Layer 4 of a small transformer language model trained on English Wikipedia (13 layers, counted from 0, width 128).
A neuron's activation on a vector x is GELU(weights . x + bias), where the dot is the dot product.

Input weights of the MLP neurons that the questions are about. A number n stands for n times 0.008.
n35 (bias -0.056): -40 -13 12 -26 1 38 66 37 -14 -13 8 -22 23 -41 20 12 -4 -27 -8 -66 1 2 31 30 -5 31 -21 45 -75 -37 -43 -24 24 26 -18 10 15 28 37 28 -9 -64 3 -11 7 17 40 6 26 13 -6 -37 -2 -25 23 -58 24 -24 7 -6 -7 -2 -3 6 6 18 -28 11 -60 14 11 -2 5 3 -7 -34 -8 13 29 54 -20 33 -4 2 -32 25 -28 -1 -25 -16 22 39 -19 2 51 -11 -12 -5 10 -42 -11 -5 -37 -4 12 0 -19 -11 -2 10 5 2 53 10 -13 -43 18 -6 -25 36 -28 30 77 -23 8 -1 35 14
n72 (bias -0.057): 5 -20 -48 -21 -2 -23 -20 25 -2 17 23 -41 -22 50 28 21 28 -6 9 -26 9 -32 1 51 -24 20 -22 -2 -14 -13 -32 11 -84 2 -10 14 3 -15 4 -12 -11 -37 -7 24 -4 -34 39 22 2 -47 7 -13 -9 -9 17 -37 24 5 -24 -1 -3 28 -2 -1 -33 -19 -8 20 6 5 -7 12 -14 -18 -17 33 31 12 -17 34 53 -6 22 -23 12 21 13 9 -2 -6 -34 43 20 -21 31 -5 4 29 3 -41 -53 10 46 5 -7 -9 21 -16 9 -29 23 73 -20 7 37 54 -5 -16 6 -5 -39 1 -15 10 -12 42 15 1
n92 (bias -0.004): 42 5 -5 -17 7 15 24 17 30 3 10 24 -16 -60 -23 19 -20 27 2 36 52 -12 -9 -6 15 38 38 8 2 5 35 18 -10 -7 -23 -28 -31 -13 10 3 20 -26 -39 -7 -5 9 -9 23 -17 -19 -51 45 14 -9 6 34 -14 -5 -24 -9 -25 36 5 17 -19 14 20 -34 8 26 18 -3 -42 45 -7 15 -16 -33 -45 30 -4 -17 1 24 3 -42 -10 25 -27 -25 6 10 -32 31 0 2 6 -20 16 -43 31 46 -18 -3 18 -5 -27 25 14 -44 9 -45 -2 35 -59 -5 1 -1 -6 -22 10 -28 54 23 6 0 -7 -20
n124 (bias -0.070): 7 -11 -41 9 -6 20 -14 50 -8 -18 4 17 44 -10 16 2 -3 -17 33 -25 8 -53 11 5 -1 -41 -27 -20 32 18 -14 23 -1 17 16 -28 61 -24 1 -8 -25 -9 1 6 37 -19 3 15 -5 15 16 -33 48 -2 31 -9 -28 21 -34 -7 -35 -20 29 28 -8 13 20 23 -17 -13 -7 5 6 5 -9 -15 40 0 -12 -4 -19 -10 9 -8 11 32 17 -8 55 -7 11 17 -53 -72 2 -15 -7 -18 25 -6 8 -62 -24 -10 4 31 23 -25 11 -37 -2 48 16 -19 24 -17 2 33 -5 1 -3 -13 -3 -29 26 -18 -10 -10
n136 (bias -0.054): -2 5 21 49 -14 -19 14 -4 13 -74 8 4 35 -20 44 -6 -51 -2 -7 -35 -20 -27 2 -10 -7 -9 37 16 -82 -3 25 59 -3 -15 -4 13 -4 15 1 23 11 -11 -33 -4 5 3 38 -15 18 -13 45 -34 -8 -43 -17 1 -5 6 -21 52 -13 21 -48 34 11 -7 2 -34 24 3 4 -48 -32 26 22 -10 10 -4 -11 -24 -8 -27 8 15 -2 -11 -5 6 -42 -3 2 22 3 -23 -16 -51 -15 7 8 -16 43 10 28 -8 43 44 23 56 -6 6 30 -13 41 16 -16 -31 -13 -26 40 -19 -24 -2 34 -19 -19 25 18 -13
n141 (bias -0.110): -23 -15 -4 -6 -9 6 18 2 17 2 24 0 -6 14 -8 -5 -5 -21 -8 15 2 -14 -24 -13 -15 22 15 11 16 9 17 14 -10 -28 -8 26 17 -1 18 -30 2 11 -7 11 -20 30 19 24 -25 -27 10 -7 21 -16 10 18 4 -2 -19 0 -4 10 -26 3 -6 -17 7 -47 -20 -5 -5 6 -24 -26 10 -34 17 -7 20 -7 10 31 8 22 -31 10 -12 20 17 -19 8 20 11 -14 -1 -23 -22 21 -13 -19 -11 6 9 18 21 51 -14 5 18 9 5 -19 -1 9 8 -31 9 -1 6 -29 13 -6 -33 3 -7 24 -3 -5
n144 (bias -0.082): 16 -15 36 18 61 -29 6 32 -31 -10 53 85 -1 -26 44 -35 -19 13 -3 49 -4 -30 -1 -29 3 0 30 -3 -2 34 53 17 -1 11 12 14 13 -35 -49 -16 -5 -28 18 -2 -11 13 24 37 -7 1 -33 11 30 33 -6 -3 -1 25 5 20 46 -15 7 11 -28 -2 -52 -1 -11 2 5 -10 34 -36 -14 -24 31 66 17 -17 -2 -22 6 -5 61 -9 -33 21 -44 4 7 10 48 0 -25 -67 -30 18 19 -4 -13 -6 15 -2 -15 -26 -13 18 -23 2 9 32 -22 -36 -19 -32 -4 -27 -44 -1 -39 -19 -5 25 -12 -23 -52 -10
n147 (bias -0.053): -37 26 -37 7 27 12 -10 44 -9 -20 7 1 2 -26 10 27 5 -62 -23 -31 -13 29 -28 45 -2 33 34 29 -30 21 12 -49 28 9 42 16 8 -6 -27 -18 35 19 -30 1 7 -13 15 7 4 60 -17 -10 22 43 10 -22 19 -41 15 -12 33 16 11 17 -5 -33 -39 2 -24 18 -43 2 34 -19 -31 13 -24 27 -12 -63 -4 19 16 -18 68 11 -6 -6 -20 -10 37 -41 -16 3 -29 -40 -10 49 -15 39 -14 -54 -32 -12 12 39 -29 29 16 -21 9 19 6 -6 -34 20 -12 -2 8 -16 -11 -13 -30 41 -11 23 23 -12
n151 (bias -0.046): 12 -16 -20 30 21 -36 5 -12 37 43 21 28 26 -26 17 18 -7 7 2 -54 -73 -31 48 9 -26 4 52 12 -38 16 -6 3 13 40 -40 3 -34 -13 -15 5 1 -13 -18 2 -20 -44 4 39 28 -41 -18 28 1 3 -30 -15 24 3 40 -29 28 -16 -12 -11 -6 -22 -10 -49 52 23 6 -30 17 5 17 -38 -3 33 -5 -8 -22 -30 -19 -9 -12 55 -6 -19 -4 44 2 39 -6 1 27 -38 25 4 12 13 43 45 -40 6 28 -32 -38 -19 -57 16 -8 73 31 41 -33 8 -36 10 2 -14 -16 -8 34 34 -45 -49 17 36
n164 (bias -0.091): -30 -8 17 -38 -50 23 19 7 29 28 -1 -1 21 -43 -24 4 -13 3 -15 4 0 7 8 30 -19 8 19 16 -59 -25 7 -58 -26 -24 -16 -36 33 -28 21 -28 -46 10 -14 -8 -4 18 -7 2 -17 30 16 35 -27 26 11 35 6 16 19 -21 -39 -13 25 25 -55 15 5 -6 2 8 -3 30 10 -22 27 25 -16 -1 14 17 -23 -15 7 25 -3 12 19 57 -4 -2 -23 55 -9 19 23 -10 26 -48 -22 -22 44 -28 35 3 -4 25 -14 33 9 -28 -12 21 -29 -35 -13 -7 25 -3 -11 -37 67 8 -5 -9 13 -32 31 -25
n297 (bias -0.027): 40 5 10 18 -3 -36 38 34 21 15 27 25 5 -51 11 -6 -28 -46 -22 9 22 -1 11 -38 -13 -32 50 -33 0 47 48 -25 3 -17 -31 -25 21 -11 18 53 -11 -28 28 16 -39 -7 -8 -12 -28 -52 -20 28 34 14 14 20 -12 5 20 -25 11 -18 -20 23 18 21 -36 -13 7 20 11 27 -37 6 32 9 -57 -1 19 25 24 3 -7 -19 28 -31 25 -17 -7 -13 3 -25 1 6 23 8 11 1 50 20 -8 -24 1 -40 3 11 8 2 -55 -45 16 23 -30 -11 -1 -13 -12 39 -9 -27 -13 7 8 -57 -15 -11 14 -26
n308 (bias -0.073): 19 28 6 -4 -27 19 2 2 28 19 -43 13 36 -25 44 -30 11 -57 18 13 -10 -22 -60 12 12 -19 36 -29 -42 -1 -4 0 22 -19 -17 22 22 45 -6 25 -12 29 -8 -17 -4 -5 -30 -36 58 -67 12 11 -10 -24 -32 -43 7 17 5 38 16 -64 -27 33 -5 -14 -11 -2 -31 23 20 -4 -27 32 -1 -21 2 36 7 -1 2 19 -39 -23 2 64 -13 -88 -35 45 -11 19 8 -2 32 -27 -13 47 28 -18 6 -15 35 31 6 -24 12 -10 56 20 -37 -37 19 -13 13 16 -1 30 49 0 10 -13 -40 -2 -2 4 7 11
n312 (bias -0.054): 11 40 -5 -43 -22 7 -1 40 -8 -7 15 -61 21 25 12 8 7 -18 22 -5 -6 -14 76 30 -2 21 58 -7 20 -4 26 29 8 -38 13 14 -2 24 0 1 -10 -32 -22 6 -33 5 -22 -6 -29 -42 -49 -6 6 -1 7 7 -31 65 -19 -23 -21 -21 6 -40 36 -9 21 17 -33 -3 -17 -3 -7 5 -1 5 7 28 -31 -2 57 16 -49 -45 -4 -25 -21 9 -20 20 -40 29 -25 31 34 -20 33 29 27 -16 31 33 -11 -17 -10 21 -8 -42 -17 -37 -2 27 -10 -22 -11 47 -13 5 -3 25 -5 -8 26 40 7 -16 5 -31
n367 (bias -0.047): -23 -17 -25 11 -22 33 -1 -52 1 7 -11 -30 -32 3 35 67 -17 8 -62 20 -17 -30 18 18 -20 -9 -38 38 -17 -14 -4 7 -18 -52 3 4 50 -3 -10 -7 -32 16 -14 12 -23 6 11 -13 -6 5 -2 -33 11 25 2 51 30 -21 -34 21 -7 0 -6 -1 -46 -20 -23 -9 0 -42 -6 -4 1 7 -3 -8 20 57 12 -7 -4 -26 -15 32 16 11 -25 -34 12 -3 25 14 3 32 -17 18 -5 -40 -1 10 0 0 23 -7 18 -14 -8 9 -15 58 23 27 -1 -24 -1 7 25 27 -6 65 -3 -22 -2 26 46 28 -20 -6
n374 (bias -0.049): -15 -10 2 -34 6 -2 -2 15 36 24 46 9 -36 -30 65 22 -24 9 94 -39 14 12 3 -1 -17 21 6 2 3 29 3 21 17 34 5 16 -37 -40 18 33 50 -12 -16 -18 -10 19 -40 -28 26 -5 -44 33 45 -26 -17 32 -12 20 -11 -8 -5 48 11 -14 7 -25 -32 -41 -15 -8 21 -11 20 -24 -12 -34 0 -35 29 33 -59 19 15 3 27 -17 17 6 -25 22 -10 37 -29 -33 13 -22 19 30 29 33 20 -44 6 7 19 -46 -16 -23 -50 14 -40 -9 17 -6 12 6 10 -25 -23 -11 -22 -24 31 2 61 -48 14 -4
n383 (bias -0.024): 59 -17 -16 51 -1 -2 32 8 -7 14 25 37 -29 2 24 13 7 34 21 -39 -33 -32 27 14 30 -58 14 -25 2 23 -28 11 43 -27 7 -2 -6 -19 37 2 2 31 -5 -9 9 -9 -39 -35 -12 5 14 13 -31 -16 -53 -52 20 20 5 9 34 -27 -27 -28 -14 16 11 -13 -16 13 45 14 -47 -41 -34 -13 -7 -18 -19 40 29 -46 -11 -21 -13 18 5 30 2 3 -38 -17 64 10 14 12 -23 -1 -22 3 13 11 -13 20 -22 -27 31 10 11 6 44 19 44 -17 -27 -22 -22 9 11 6 19 46 10 -7 -48 7 18 3
n429 (bias -0.028): 4 0 -35 0 19 49 0 -18 21 42 -29 -35 12 8 17 -6 4 30 -2 14 2 -1 -4 6 7 71 -16 -15 3 38 -49 9 54 -34 -4 -11 52 -2 5 -34 21 -5 48 22 -9 -8 -1 46 35 -12 1 16 -27 44 -40 -47 11 -7 -23 -17 0 -28 44 -6 -3 11 4 14 -10 -4 0 -8 5 18 2 -23 22 -31 -65 27 20 -14 -26 1 -8 60 -7 18 5 -20 -1 -3 -70 -26 35 -26 -23 -2 11 -49 23 -56 -17 14 18 5 -44 -3 -5 15 1 24 -2 -5 7 55 -33 16 9 -36 -38 -21 18 8 -12 6 18 -21
n436 (bias -0.067): -27 32 -47 -34 -22 8 7 -9 55 10 16 -28 -55 -2 -1 -25 25 35 -15 -15 -40 -37 63 36 -11 12 -18 35 -14 25 15 -10 -28 30 11 17 4 -17 -6 -12 21 -25 -19 9 -25 -24 -32 -8 0 -30 -2 11 -3 -55 -32 -21 58 -36 -59 -13 -6 14 4 26 15 36 20 22 -23 26 -6 -8 63 -45 -44 21 -4 -4 3 39 -12 21 23 -28 39 30 -11 46 1 -31 -21 35 12 -1 -37 16 -34 -2 15 58 31 -2 -40 -2 27 31 7 10 -10 -6 -23 -35 -1 -1 -27 42 14 -3 -39 25 -3 -26 9 17 25 31 50 2
n467 (bias -0.054): -21 4 -26 14 -18 14 39 -41 8 -27 30 -2 -16 35 19 21 -5 14 30 -14 22 -41 -28 -42 -18 -21 9 36 11 -4 -67 -40 -18 -9 -31 -10 -11 -11 -23 37 -11 22 -16 11 -46 -12 33 -22 -42 -6 34 -17 9 31 -1 39 -23 -18 -34 16 -13 -2 43 56 -12 -4 -22 0 -18 3 -51 19 3 44 -4 -32 3 33 -45 -49 -37 8 48 -42 9 16 -37 23 23 -15 27 16 26 32 8 -20 38 -4 31 14 4 -22 11 9 -45 24 -30 56 7 -17 25 21 20 37 -13 32 -9 -32 33 -2 -3 12 23 13 -12 2 -35 -9

Each question shows a token from some text and the vector x that enters the MLP there. A number n stands for n times 0.047.

".": -25 -3 -43 -1 26 -8 8 23 -37 -23 -10 -38 22 -10 5 7 -44 5 -14 59 3 25 21 -19 14 -50 48 -26 -32 3 -36 -24 22 65 44 22 -61 -23 -10 21 -11 -6 3 4 -16 -26 20 -7 0 10 3 6 -28 32 2 60 48 -26 -33 11 -6 -8 -29 10 -25 14 29 27 44 3 39 -28 24 43 4 -26 12 -28 11 -3 -15 17 14 -16 -10 21 4 20 -29 17 -31 5 -1 -12 10 26 -6 8 -24 -28 17 -15 12 -12 -1 -1 0 -33 15 2 -7 2 -41 28 27 -9 19 12 -8 -9 14 -4 -8 -8 -3 -15 -13 -9
Which neuron lights up most? n164

" rele": -37 -2 -28 -5 27 -19 7 27 -49 -9 36 -33 8 -10 7 9 -43 25 0 36 5 30 2 -3 39 -22 36 -40 -23 27 -54 -16 18 14 39 49 -62 -34 25 -12 -4 -23 -18 -9 -9 -22 -2 18 11 11 -38 1 -3 25 -21 42 37 -4 -14 15 19 -10 -30 38 -24 9 27 20 38 -4 19 -9 14 25 34 -30 -26 -68 24 22 -21 11 -10 -38 -10 45 17 2 -12 -2 -1 -19 3 -7 22 21 -15 12 -40 -6 4 -8 18 -33 -2 -20 -18 -38 34 3 10 -18 -11 30 46 4 27 20 -15 2 8 -1 -18 1 -27 -5 -1 0
The most active neuron and its activation: n374, at about 2.3

" Sec": -24 10 -37 0 10 -14 13 10 -53 -30 10 -40 29 -1 0 -4 -28 0 -23 40 -3 36 9 -25 -8 -13 43 -25 -9 10 -13 -3 42 26 74 45 -54 -32 13 17 -11 -37 1 -6 -28 14 -10 -22 8 29 -5 31 4 14 3 61 32 -12 -18 14 29 16 -47 25 -22 -3 28 28 29 8 10 5 25 18 8 -22 -7 -31 -7 19 -29 13 8 -41 -6 38 7 -6 -32 -6 -10 -14 -15 -16 -15 17 -11 4 -41 -28 23 7 23 -13 -28 12 7 -42 19 9 0 -8 -18 18 40 -9 7 35 -35 20 -6 -21 9 -23 27 -50 -5 18
The most active neuron and its activation: n374, at about 3

"6.": -29 -4 -44 4 18 -14 2 15 -41 -30 -2 -38 17 -17 -1 -7 -38 19 -24 53 0 20 22 -36 15 -33 40 -23 -22 20 -17 0 36 70 46 25 -55 -2 -7 16 -10 -14 5 9 -22 -19 17 -6 2 1 9 11 -19 28 0 60 34 -35 -27 14 2 -8 -42 11 -30 15 12 32 44 -6 37 -20 19 43 7 -36 9 -30 -7 6 -32 24 13 -13 -14 22 1 29 -33 6 -27 6 7 -18 -5 20 -4 -10 -37 3 24 -2 33 -10 6 -10 -6 -41 34 6 5 -11 -29 25 31 -6 16 8 -23 -14 33 -1 8 -11 -13 -17 -17 -11
Which two neurons fire most, strongest first? n136, n92

"ar": -28 -29 -46 28 3 -28 13 25 -43 -30 -10 -44 23 -5 9 -1 -7 6 -18 60 -24 35 15 -22 4 -30 43 -41 8 0 -27 -19 25 32 75 40 -57 -47 0 27 -20 -12 -14 2 -24 8 8 13 1 5 -5 6 -12 22 5 50 34 -21 -29 24 -7 1 -37 13 6 15 41 28 55 18 3 -26 29 22 -12 -23 11 -19 15 -3 -12 24 0 -20 1 31 10 16 -9 -1 -25 3 5 -10 -9 39 -22 32 -32 -15 1 6 14 -31 -15 0 -34 -44 28 9 -14 -5 -12 33 13 -24 20 9 0 1 -11 -15 0 -25 11 -3 -19 14
Which neuron lights up most? n436

"ae": -26 -23 -42 -6 32 -9 -6 18 -44 -19 -18 -30 34 19 -1 3 -42 11 -3 54 7 9 11 -14 30 -32 39 -26 -7 14 -34 -23 34 27 54 51 -48 -27 -5 -10 1 -14 -21 -7 -29 -22 30 16 7 5 -13 17 -3 41 17 52 37 -16 -15 1 -5 -8 -1 29 -36 18 26 18 37 0 16 -38 25 15 28 -27 0 -22 24 9 6 12 -7 -23 -20 34 2 8 -10 -2 -27 -31 10 -20 19 26 -36 34 -29 -43 -3 2 35 -19 -21 3 13 -31 28 8 -17 -5 -21 11 38 -6 4 23 -29 -2 -36 0 -32 -7 10 0 -39 2
The most active neuron and its activation: n144, at about 2.3

" 199": -19 -3 -28 10 -5 -15 0 23 -66 -19 6 -43 10 -28 2 10 -43 14 -5 53 -17 6 0 -22 12 -29 27 -37 -3 0 -36 -18 29 51 54 41 -50 -13 -7 16 -21 -20 1 9 -18 -17 -5 18 31 11 12 15 -1 40 2 60 31 -17 -5 25 23 11 -37 19 -14 -14 21 10 46 3 13 2 16 27 12 -32 1 -39 1 36 -26 37 -15 -30 -28 28 8 11 -19 -23 -6 -3 0 -4 -2 45 -7 1 -17 -24 -1 -31 41 -39 -16 17 -2 -43 27 -15 -7 -8 -5 43 38 -3 32 16 -12 -1 -14 -9 0 2 -9 -24 -23 4
Which neuron lights up most? n374

" about": -19 18 -57 1 4 -21 -9 22 -40 -19 -1 -40 7 -14 8 -11 -20 12 -14 41 0 36 7 10 7 -35 35 -30 -22 13 -45 -12 34 74 47 28 -46 -5 -22 15 -21 -16 -10 -9 -23 15 -1 11 1 9 -4 8 -26 19 9 58 33 2 -26 7 6 7 -24 67 -30 -3 43 30 56 11 7 -12 25 29 -21 -25 2 -21 15 18 -4 38 14 -30 -30 38 -6 8 -15 1 -18 -13 -5 -28 -3 27 -7 27 -38 -24 6 1 40 -5 -17 5 -8 -43 19 -8 -2 -9 -17 43 3 -4 9 12 -36 -8 10 -8 -7 -5 -10 -10 -14 6
The most active neuron and its activation: n436, at about 1.2

"orn": -14 -23 -44 0 28 -28 9 0 -39 -13 -10 -49 -12 12 -21 1 -30 -9 -10 66 -4 33 20 13 19 -28 23 -36 -29 26 -27 1 40 69 70 49 -45 -29 -14 20 -7 -42 9 -8 -10 -9 27 0 -4 4 -9 14 0 8 -1 59 25 -17 -21 12 -20 -6 -17 28 -28 3 35 24 26 23 21 -10 17 35 -14 -28 1 -45 7 12 -20 1 -25 -22 -33 28 -8 9 -25 -10 -11 -25 -5 -4 9 23 -17 30 -30 -10 16 8 -2 -21 -15 11 -13 -36 35 20 13 -8 -12 36 11 -5 23 26 -11 18 19 -17 4 -23 -11 -16 -19 23
Which three neurons fire most, strongest first? n92, n436, n35

" b": -52 6 -30 -3 29 3 13 19 -51 -28 -10 -41 19 9 17 -7 -26 9 -19 55 16 25 21 -18 14 -50 44 -32 -15 -10 -41 -9 25 58 61 41 -57 -23 -2 18 -9 -14 11 -15 -23 12 8 5 -2 15 -12 5 -17 23 -4 55 32 -17 -44 26 -7 -13 2 -5 -6 7 39 31 37 22 26 10 13 25 -7 -20 -6 -35 12 -12 -10 -9 -15 -11 -39 33 16 15 -27 -4 -30 -20 -5 -4 25 20 -12 41 -8 -15 -13 18 11 -30 -1 4 -1 -43 7 -12 7 4 -45 24 50 -15 11 25 -19 -1 -3 -15 -5 -10 -15 -14 -7 17
Which neuron lights up most? n312